Layer 12 of a small transformer language model trained on English Wikipedia (17 layers, counted from 0, width 64).
Take only the direct path to the model's output, skipping the later layers: a vector added to the residual stream pushes a token's score in proportion to its dot product with that token's output vector.

Output vectors of the tokens that the questions are about. A number n stands for n times 0.034.
"Billboard": 27 10 -18 9 29 -8 -11 6 -5 -4 -12 -26 0 4 24 -8 12 -44 2 0 15 -30 1 -18 -27 28 23 7 -30 9 4 -10 7 1 -3 0 31 9 25 1 5 7 0 29 -11 -6 7 20 14 -23 0 -14 17 -13 11 6 5 14 -23 -3 6 -31 -5 -42
" Elevation": 13 -10 -7 13 0 -17 0 6 -28 9 -10 7 -17 -1 -11 -2 24 -1 4 1 12 -24 -17 -4 -2 -15 33 4 -17 27 -24 8 -4 -9 17 1 34 7 11 -3 -9 -2 1 9 29 -5 -27 10 0 -29 13 -27 24 -2 -8 18 -14 22 -26 12 19 -8 0 -12
"zen": 4 23 0 12 3 -11 -15 -23 -1 26 -7 26 -7 3 8 4 -7 -13 7 -17 2 -29 5 -1 -11 11 18 13 -10 4 -14 1 -7 11 -9 3 5 6 9 11 -4 -2 -22 30 3 2 -9 17 7 -9 13 -18 -2 7 -20 9 -4 9 -20 -14 -18 17 -1 -7
" certified": 13 3 -9 30 17 -10 -7 -7 -3 -11 -3 -8 -7 2 -2 -6 -4 -6 -13 -11 30 -15 5 3 -15 10 18 11 6 -9 -4 -2 -6 -5 13 -1 7 12 21 6 1 9 -12 22 0 -17 2 18 4 -21 -3 -5 16 -3 -7 18 19 14 -21 1 -5 -32 -12 -26
" sq": 19 -3 -22 3 -2 3 12 -20 -10 -16 12 -44 -6 18 6 -18 30 -3 -30 22 18 -14 -7 8 -4 -23 40 17 -18 9 -8 -11 5 22 -10 -8 11 -6 39 14 -20 9 -2 -15 38 6 -7 11 1 -27 14 -7 0 10 -10 24 0 10 -29 -12 8 -2 -21 -3
"tory": -1 4 21 16 3 11 -8 -8 -31 2 12 7 15 0 -16 -9 12 7 -3 -4 -25 -28 14 -4 -8 -1 27 11 -9 -20 -35 -3 -10 10 18 -11 14 -8 21 7 6 12 -13 22 17 -14 2 1 12 -20 -23 0 15 22 -7 34 7 26 1 -22 -20 -11 -23 -11
"spite": 14 7 7 12 -7 6 16 -24 2 -9 15 7 20 14 -1 13 -15 2 -2 -18 7 -16 4 -7 -32 2 23 16 -1 9 -24 -12 -4 -8 14 21 14 -10 12 -21 -19 21 -14 9 -4 -1 -16 17 11 -11 -11 -38 7 -12 9 28 2 23 -16 1 19 -19 -7 -26
"wel": 6 -18 0 -1 -4 -10 29 -21 5 15 -1 5 -17 -16 -25 -2 26 6 -5 -16 -16 -30 3 1 -27 -6 14 10 -4 11 -8 -14 11 -1 4 -6 16 10 7 13 -8 6 -18 16 22 7 14 22 8 -14 6 -28 2 14 22 20 4 6 -6 -6 -27 -14 8 -3
"Q": 44 29 -20 87 39 21 31 -59 -71 26 17 -35 2 54 -5 -21 23 -21 -82 -8 26 -95 -73 -25 -30 55 72 14 -52 0 -74 -46 14 -65 8 28 90 -20 54 19 18 38 -44 21 36 -19 -1 59 16 -66 -10 -74 54 32 33 66 6 70 -47 -41 10 -51 -1 -58
"Schedule": 18 -17 -8 14 -4 -15 -1 10 -11 6 7 -11 6 21 -5 -11 23 4 -5 -4 13 -27 -12 -3 -9 3 25 -6 -10 11 4 -11 -14 -2 6 -5 15 -3 20 -12 -9 -14 0 19 -3 -25 -7 20 13 -23 -3 -18 19 3 18 12 -8 16 7 21 0 -18 3 -23
" Nominated": 16 -3 9 23 7 9 9 -17 -28 0 -1 -21 21 -5 12 -14 10 -1 -1 -8 28 -13 -7 -2 -6 23 17 -4 -23 3 -13 -16 -16 -17 13 -3 -7 -2 3 -8 11 10 -15 15 -3 3 -13 15 9 -27 18 -20 19 -10 23 31 12 -7 0 -7 -7 -8 0 -16
" Running": 16 8 17 11 -16 2 23 -33 -18 0 1 -6 -19 -15 8 7 23 10 8 0 6 -20 -27 7 -11 -19 32 -2 -10 9 -2 7 1 -23 15 33 13 10 11 -2 -11 0 -10 20 -4 1 -1 1 -13 -14 -11 -13 15 -5 -5 16 36 25 -6 -14 -4 -13 -16 -30
" x": 6 10 -8 22 4 -5 3 -7 1 -2 1 11 -11 -1 9 -6 -2 -7 5 3 3 -11 0 -2 17 7 16 -5 -14 6 -24 0 10 -5 3 2 18 6 0 1 9 -4 -12 4 13 -19 -12 6 -15 -4 -14 -2 12 0 5 4 2 -1 -4 0 -5 6 -13 -11
"DST": 14 -16 -21 15 34 6 11 -20 -50 46 -14 -13 3 -20 -19 -3 21 1 -11 20 5 -37 -11 4 16 9 34 32 -6 18 -7 -13 24 -15 27 23 25 -8 10 1 -7 -4 -6 9 35 -12 3 11 -10 -37 -38 -27 32 4 -11 18 -9 19 -24 -9 -14 -13 9 -33
" measured": 11 -4 -15 19 20 -19 13 -5 -14 -20 4 4 0 13 3 7 1 -10 -23 -12 12 -16 -14 10 4 -4 28 -8 -2 -4 -6 1 -2 8 25 13 38 -2 22 -3 -7 2 -11 6 6 -34 -19 6 6 -24 -5 -30 16 11 -1 18 6 19 -27 -4 6 3 -8 -10
" Other": 15 -3 -8 15 18 -5 17 -9 -32 6 10 1 -12 -8 2 -5 -14 3 12 2 -14 -9 -4 -3 -12 10 11 -5 -12 -10 -3 5 -11 -6 11 10 5 16 -6 4 0 1 -5 12 22 7 -7 1 11 -9 5 -9 -5 6 -3 10 -6 4 -17 21 -2 -7 -10 0
" published": 4 -25 -13 13 3 -4 7 -22 -4 -1 9 -4 7 9 12 -3 -1 -4 -4 -7 9 -3 2 -20 -7 26 -5 -4 10 -6 -1 6 -14 5 -2 10 7 0 16 8 9 7 -8 9 10 -15 -15 8 18 -18 0 -8 26 4 -5 8 13 16 -19 -18 -13 -1 5 -23
"nfluence": 6 0 -7 2 -7 -6 25 5 -10 1 -8 -9 -23 -11 0 -5 26 22 -35 -11 14 -33 -2 -10 -33 38 23 -8 -4 13 0 -12 -3 -8 17 10 30 -10 7 0 18 0 -10 25 16 -25 10 23 33 -23 4 -18 18 12 -9 18 13 12 4 -28 -32 -16 -15 -11

Output weights of attention head 1. The head adds the sum of these rows, row i times number i of z. A number n stands for n times 0.0056.
o0: 20 29 7 -30 14 -5 -27 -20 12 20 -10 -37 3 -9 11 1 20 15 11 21 25 17 -19 22 9 -18 9 12 10 2 -22 23 9 13 11 47 8 -2 14 29 -4 4 11 1 -27 1 -1 31 -2 -14 -10 -22 -37 -11 -21 1 -3 5 22 -22 -5 -4 -19 -23
o1: 17 -22 29 -32 -8 -26 -5 -3 10 5 -19 -25 -20 17 7 -4 56 -24 5 0 -6 16 -29 -56 -9 5 48 28 21 43 -28 26 -10 18 3 -11 -38 -16 -15 -31 12 -45 -12 41 31 17 3 6 25 -1 6 10 71 -22 -30 13 -17 13 -3 6 -16 33 -10 2
o2: 15 30 -1 -19 31 1 16 35 -18 21 0 -4 -13 5 -9 12 -22 -2 -2 12 -21 18 -31 13 43 11 42 -4 8 20 26 -2 14 16 27 -13 5 10 -12 -12 1 -43 13 -12 15 -14 -16 -12 -11 -27 6 -50 -12 1 5 13 -14 -15 -12 2 34 -17 19 -19
o3: 11 -20 -10 -3 1 4 1 -2 1 -4 2 -9 -9 1 -14 13 -5 -15 17 -3 2 8 -18 39 15 -19 6 -27 -53 14 -15 9 -11 20 -9 20 19 -6 -14 2 -1 -10 -4 -8 -21 4 18 18 15 18 6 21 0 -7 -11 2 -43 -3 -24 -3 -3 -5 17 18
o4: 1 -24 -42 4 22 -24 17 -32 44 6 -4 11 7 13 -10 -11 47 8 -26 10 18 -16 12 -10 -5 8 28 -19 31 -28 -23 10 -3 22 -4 29 24 -20 -19 -11 3 -1 -31 -18 -5 -6 3 -35 0 33 -23 35 14 -13 11 14 7 0 -33 -22 -6 17 13 -16
o5: -2 35 -5 27 -34 -9 1 -16 10 -1 12 22 -4 -4 -28 21 -25 1 19 23 15 19 -42 -3 14 -13 -34 9 55 11 -22 7 0 22 -4 -27 17 -11 -10 10 -45 48 29 -23 -41 -11 -2 20 12 18 25 -6 -20 20 10 -14 -6 20 -1 20 6 34 -57 -33
o6: -21 41 -46 0 -40 -11 20 15 13 5 55 -4 27 -23 -24 42 13 10 1 -5 2 -14 -9 -28 -23 29 -5 -3 30 4 -17 -4 -29 17 7 -34 10 -23 26 18 10 -6 13 -29 -5 -19 11 13 19 11 -1 -25 9 -3 -1 1 -11 -11 -3 -14 3 -28 22 7
o7: -20 -14 -34 18 -7 50 0 2 -27 -7 16 -12 39 44 -14 25 -15 13 -8 -2 18 -16 8 10 -14 16 12 35 -45 45 11 -12 20 13 17 -6 26 19 -2 -31 -3 -8 1 14 17 -16 -10 -11 -27 -20 -5 -29 4 13 -19 14 1 -8 -16 -4 -32 -19 -18 -32
o8: -4 -24 7 5 -18 5 10 -3 23 23 -26 3 9 3 18 21 -6 -9 -5 -19 14 8 14 -13 -30 24 4 2 -21 -19 11 7 5 24 -4 -5 23 21 6 17 -7 -26 0 -2 -22 7 -6 -12 2 -27 -14 15 4 1 -9 2 6 6 15 11 -12 10 -10 9
o9: -28 4 24 -25 38 20 -21 10 -12 6 15 19 -6 -52 19 3 -18 -37 5 -4 -4 -3 1 31 -2 43 -11 18 7 -3 37 -12 5 -14 -14 -25 44 -19 -30 0 -2 -5 -20 -6 4 45 2 2 -19 -18 4 40 36 -30 -44 5 -21 14 32 7 6 12 2 21
o10: 0 36 -13 -39 -8 1 15 13 -1 -22 11 -16 -5 10 58 15 12 13 -28 9 -10 30 -58 -29 -1 -24 14 0 8 10 -1 60 -9 11 1 24 -19 -37 -42 11 9 -22 25 -30 7 -21 -2 -15 -8 60 -15 24 24 32 -12 -37 -21 44 37 -34 60 -21 -27 -32
o11: -2 -19 -10 13 -13 8 -10 15 -56 19 -14 20 18 23 -8 -25 -7 20 2 6 6 20 -4 8 22 -26 -16 14 -8 -17 -1 0 15 -23 -23 15 -21 37 15 4 -8 13 15 -21 11 41 4 -2 -3 -20 20 43 -27 29 15 19 -14 -14 11 -15 -47 -8 4 23
o12: -11 -1 -14 11 17 26 1 20 -25 24 -8 -3 -45 30 -9 9 11 -8 25 7 14 1 10 -8 -14 -4 -2 -21 8 2 35 22 21 -15 7 36 -1 -27 -16 -3 1 -10 -4 -7 -7 -32 5 16 4 -9 -13 11 -14 11 -8 -16 -10 -31 -19 15 -6 -1 -4 -27
o13: 8 22 -8 19 17 11 0 7 0 -32 20 -13 17 -18 -24 31 0 1 -15 9 2 18 45 -16 -7 18 -10 39 14 -48 -16 -31 17 11 18 11 -31 50 26 -5 16 0 40 1 4 -19 10 -22 -27 -18 -1 2 -29 -23 -7 -7 -18 -11 -10 -13 8 -16 16 -17
o14: -25 -11 -29 17 5 35 -6 -19 -38 3 9 24 -20 -12 29 -30 -2 -8 6 -7 -22 16 32 -4 12 10 10 4 -6 -10 -20 16 -10 22 19 -3 -14 30 -14 12 17 12 15 -19 20 -36 7 -1 3 4 31 -28 -22 22 22 25 -10 17 13 33 -2 -1 -30 -17
o15: 35 -4 19 31 -8 2 -22 -7 36 17 7 1 -9 2 5 -18 -31 12 7 1 -7 -16 -44 -25 3 -21 -23 -4 -35 -10 -43 -13 6 -15 -32 14 -3 -13 -27 5 31 10 1 9 -15 7 -20 24 14 56 17 21 -7 30 -18 -25 0 -32 23 32 -34 22 -17 -6
o16: -1 -27 26 10 32 8 -14 -32 9 10 -13 -33 27 2 -1 -19 14 -28 -25 3 -26 5 9 -27 -34 -17 -20 15 -29 15 -24 14 -3 8 -5 11 -12 -3 10 -3 -11 11 0 -17 21 26 53 36 18 -2 12 -33 21 -11 -3 -7 -13 -23 16 -17 15 -18 9 -5
o17: -11 20 -25 24 -7 -22 39 -19 -4 9 10 0 11 -40 -25 -6 4 19 3 5 15 7 -7 -7 -16 -1 -15 -15 -8 -10 14 23 3 2 6 4 25 6 3 -35 -19 46 -21 -20 54 11 8 -15 14 -27 -21 -20 12 -30 -17 20 33 29 -21 14 -5 -2 29 -2
o18: 1 -15 -16 -10 -26 4 13 2 -7 -48 -6 46 26 14 -6 18 -15 -11 -18 47 -8 12 -37 -11 -25 -10 17 23 32 -13 18 14 3 30 -3 9 3 38 -1 -20 -12 7 6 4 7 -5 -8 23 -49 20 -7 -11 -10 22 -9 -7 -6 15 -8 14 1 6 -15 -41
o19: -17 2 6 -8 -28 -5 -28 17 -17 27 -28 24 -6 14 -9 -3 -8 17 -1 6 20 -31 -24 -19 -13 46 9 -7 3 -6 8 -10 17 -25 -5 21 14 -11 -52 -15 8 -18 15 -4 20 -16 52 15 22 -23 -19 12 1 21 -7 56 22 -10 5 17 9 16 0 31
o20: -12 -26 7 5 -20 -18 -4 -10 3 5 39 -19 10 4 13 14 -35 23 3 1 0 14 -2 -35 -10 2 -24 -3 -21 6 15 8 -45 11 8 -11 5 -9 -2 10 21 5 -33 -13 5 -27 -34 28 10 -11 7 17 9 6 -3 -2 11 6 -20 21 -13 15 -20 29
o21: 35 28 -31 9 6 -15 -5 -6 10 -6 -1 7 15 28 9 -6 -13 38 -6 11 24 14 11 -45 11 0 -14 14 7 14 8 19 -12 26 -30 -19 1 11 13 -13 -4 -5 24 -2 -19 -21 -32 -4 -15 -4 -6 -10 14 17 16 -9 -15 7 0 -37 -14 36 -27 -24
o22: -8 -19 -4 5 -4 12 -9 7 -50 0 4 -4 0 3 0 -17 17 -17 -7 0 9 18 2 38 14 1 30 -13 -44 -3 20 40 24 -17 -19 16 -9 8 -34 5 -20 13 -21 0 -13 9 -4 12 -6 26 0 11 44 -18 -5 20 10 20 24 36 -40 -37 -39 -18
o23: 13 25 -20 -3 14 -10 40 -30 -49 -9 -22 5 -14 11 3 21 -10 24 -16 17 -35 -7 3 7 -16 21 7 -1 -26 15 -30 -16 -14 6 42 3 -31 17 29 -10 -5 6 -13 12 -20 19 2 -22 -3 -21 1 -7 0 -41 -9 -9 10 28 12 -29 31 -1 23 -14
o24: -30 18 -36 -38 11 24 -2 -4 16 7 -5 1 16 -2 -9 12 -22 -28 -12 7 -24 6 -10 0 2 -20 -35 27 7 2 3 -8 -31 -20 -3 28 19 11 12 24 -10 12 -1 -18 -3 7 -12 -14 20 2 -2 19 5 11 -14 9 -9 -22 26 13 3 -6 8 13
o25: 7 0 -2 3 -16 -1 14 -27 17 2 0 -3 21 11 10 -10 -5 43 22 10 7 16 -28 -5 -18 -25 36 -8 -36 -21 16 1 13 0 19 -4 -15 14 7 16 -51 4 6 -7 -6 19 12 6 1 0 -9 -2 -7 2 -19 5 2 -10 -10 3 -17 -20 -4 8
o26: -20 22 -24 7 17 25 -21 2 -34 4 -24 33 -45 -38 17 -21 1 13 16 -17 13 -9 27 -7 -21 -16 19 10 -28 -18 -9 -16 16 -19 -8 -5 -39 -25 -24 5 8 12 5 25 16 -15 19 -15 -34 -12 12 8 -6 -1 13 -3 -10 -3 42 -25 -22 5 10 -5
o27: 28 9 19 4 -15 55 19 4 -16 11 28 27 -45 16 -12 -1 -95 -8 -22 18 8 -27 -19 -3 51 7 6 -24 -15 10 7 -11 35 -22 -31 19 13 -1 2 -12 5 -16 3 -32 20 -38 7 17 -51 14 18 -3 -5 25 16 -18 -13 4 1 1 -16 18 -31 1
o28: 7 7 2 15 18 -16 -11 -21 -2 -39 16 -33 40 23 -17 15 7 22 13 22 17 -4 -3 -1 8 10 5 -8 7 -14 -7 -2 -28 -13 -42 -2 1 -24 22 13 -10 32 9 -26 -52 -1 -15 -10 -1 6 22 14 -17 29 -6 -1 31 -3 13 -8 -6 9 20 23
o29: 7 -9 13 24 -42 21 21 -12 -11 23 2 18 16 -17 -3 34 -48 -5 6 -19 -45 -12 -23 32 2 -39 20 -15 1 5 21 -7 6 -13 9 0 -27 21 -22 14 25 9 25 12 -13 -24 4 -3 10 -11 15 -4 -12 18 -6 -23 24 33 26 -1 2 -32 17 -28
o30: 9 47 -15 -28 23 6 -12 -14 -5 21 -47 -13 -27 -5 8 -21 6 4 -8 -5 -1 -20 -5 -25 -11 16 -5 24 8 -8 10 6 20 -2 30 11 -11 10 21 5 -15 -21 26 -9 -17 5 -14 0 29 25 3 4 9 -3 -6 -11 18 11 -13 -13 -15 -33 8 5
o31: 6 17 7 14 28 5 0 -49 -19 -16 10 -16 10 -4 14 -5 -37 -11 -4 3 -16 11 17 3 -27 -14 -2 -59 41 8 8 15 9 -1 12 -1 8 -10 5 -28 24 3 10 14 -33 -16 -12 -14 -14 4 -5 -31 -28 -25 7 -34 0 8 -2 21 -2 -5 45 34

Each question shows a token from some text and the vector z that the head gathered there. A number n stands for n times 0.019.

" Club": 23 27 -18 5 -12 -22 -11 41 19 -9 -27 -32 -24 13 49 26 -74 8 -8 -21 -12 3 -19 -21 -40 16 -3 -7 -25 -5 -12 11
Which two tokens does it push up most, strongest first? "zen", " x"

" century": 31 27 -13 -21 11 -2 -2 15 33 8 8 -50 -17 12 16 -9 -25 40 27 -33 -6 48 -9 -18 -22 35 -21 -24 9 5 -4 4
Which of these tokens does it push up most? "spite"

" College": 27 25 -21 13 -13 -34 -9 39 23 -17 -27 -29 -13 7 53 29 -82 20 -8 -29 -13 13 4 -18 -55 34 -3 -18 -27 10 -3 22
Which of these tokens does it push up most? " Running"

":": 18 23 -4 10 -1 -18 -5 20 6 -4 -19 -25 -17 4 41 12 -40 18 0 -23 -6 11 -6 -16 -30 13 -7 -18 -15 -6 -9 8
Which two tokens does it push up most, strongest first? " Elevation", " measured"

"f": 16 23 -13 -4 -6 -29 -9 31 20 -7 -24 -25 -13 6 47 25 -50 4 -11 -22 -9 6 2 -17 -36 21 -6 -17 -15 8 -5 9
Which of these tokens does it push up most? " Nominated"

" surviv": 11 17 -7 3 2 -25 -7 17 8 -13 -16 -21 -14 9 32 14 -51 14 -14 -30 -4 12 -6 -15 -24 18 -4 -16 -17 5 2 1
Which of these tokens does it push up most? " certified"

"===": 20 -6 20 17 3 -8 1 33 8 12 -16 -21 -3 -4 40 12 -42 40 -6 -14 -9 5 -15 -13 -12 33 -3 13 -13 12 -7 23
Which of these tokens does it push up most? "Q"

" I": 33 26 -22 11 -6 -23 -15 33 25 -5 -33 -28 -22 6 39 21 -77 15 -6 -20 -7 19 -9 -22 -44 24 -6 -15 -20 0 -9 16
Which of these tokens does it push up most? "zen"

"ping": 15 16 -12 -3 -2 -25 -7 25 20 1 -26 -21 -13 3 39 19 -42 0 -12 -19 -3 6 -1 -19 -26 18 -10 -20 -15 6 -11 8
Which of these tokens does it push up most? " Nominated"

"ju": 19 27 -14 9 -4 -33 -10 23 16 -20 -15 -24 -12 6 48 19 -62 22 -5 -28 -9 14 0 -16 -37 26 -1 -11 -19 0 1 7
Which two tokens does it push up most, strongest first? " Running", " Elevation"

"direct": 18 18 -14 -11 0 -32 0 32 22 -4 -18 -34 -17 0 44 19 -52 3 -12 -20 -5 8 3 -23 -27 24 -7 -15 -11 13 -2 5
Which of these tokens does it push up most? "nfluence"

" down": 18 21 -23 7 -7 -30 -8 40 22 -5 -30 -16 -16 -2 44 25 -78 19 -16 -25 -4 23 -3 -11 -53 26 -9 -16 -26 0 -9 16
Which of these tokens does it push up most? " Nominated"

"front": 19 23 -7 11 0 -26 -6 19 7 -8 -20 -23 -18 6 40 15 -41 18 -1 -25 -9 10 -2 -10 -29 15 -9 -16 -20 0 -9 10
Which two tokens does it push up most, strongest first? " Elevation", " measured"

" co": 22 28 -14 11 -4 -35 -10 25 16 -22 -17 -24 -14 8 50 20 -67 22 -2 -30 -10 15 0 -18 -40 28 -1 -8 -20 3 3 7
Which two tokens does it push up most, strongest first? " Running", " Elevation"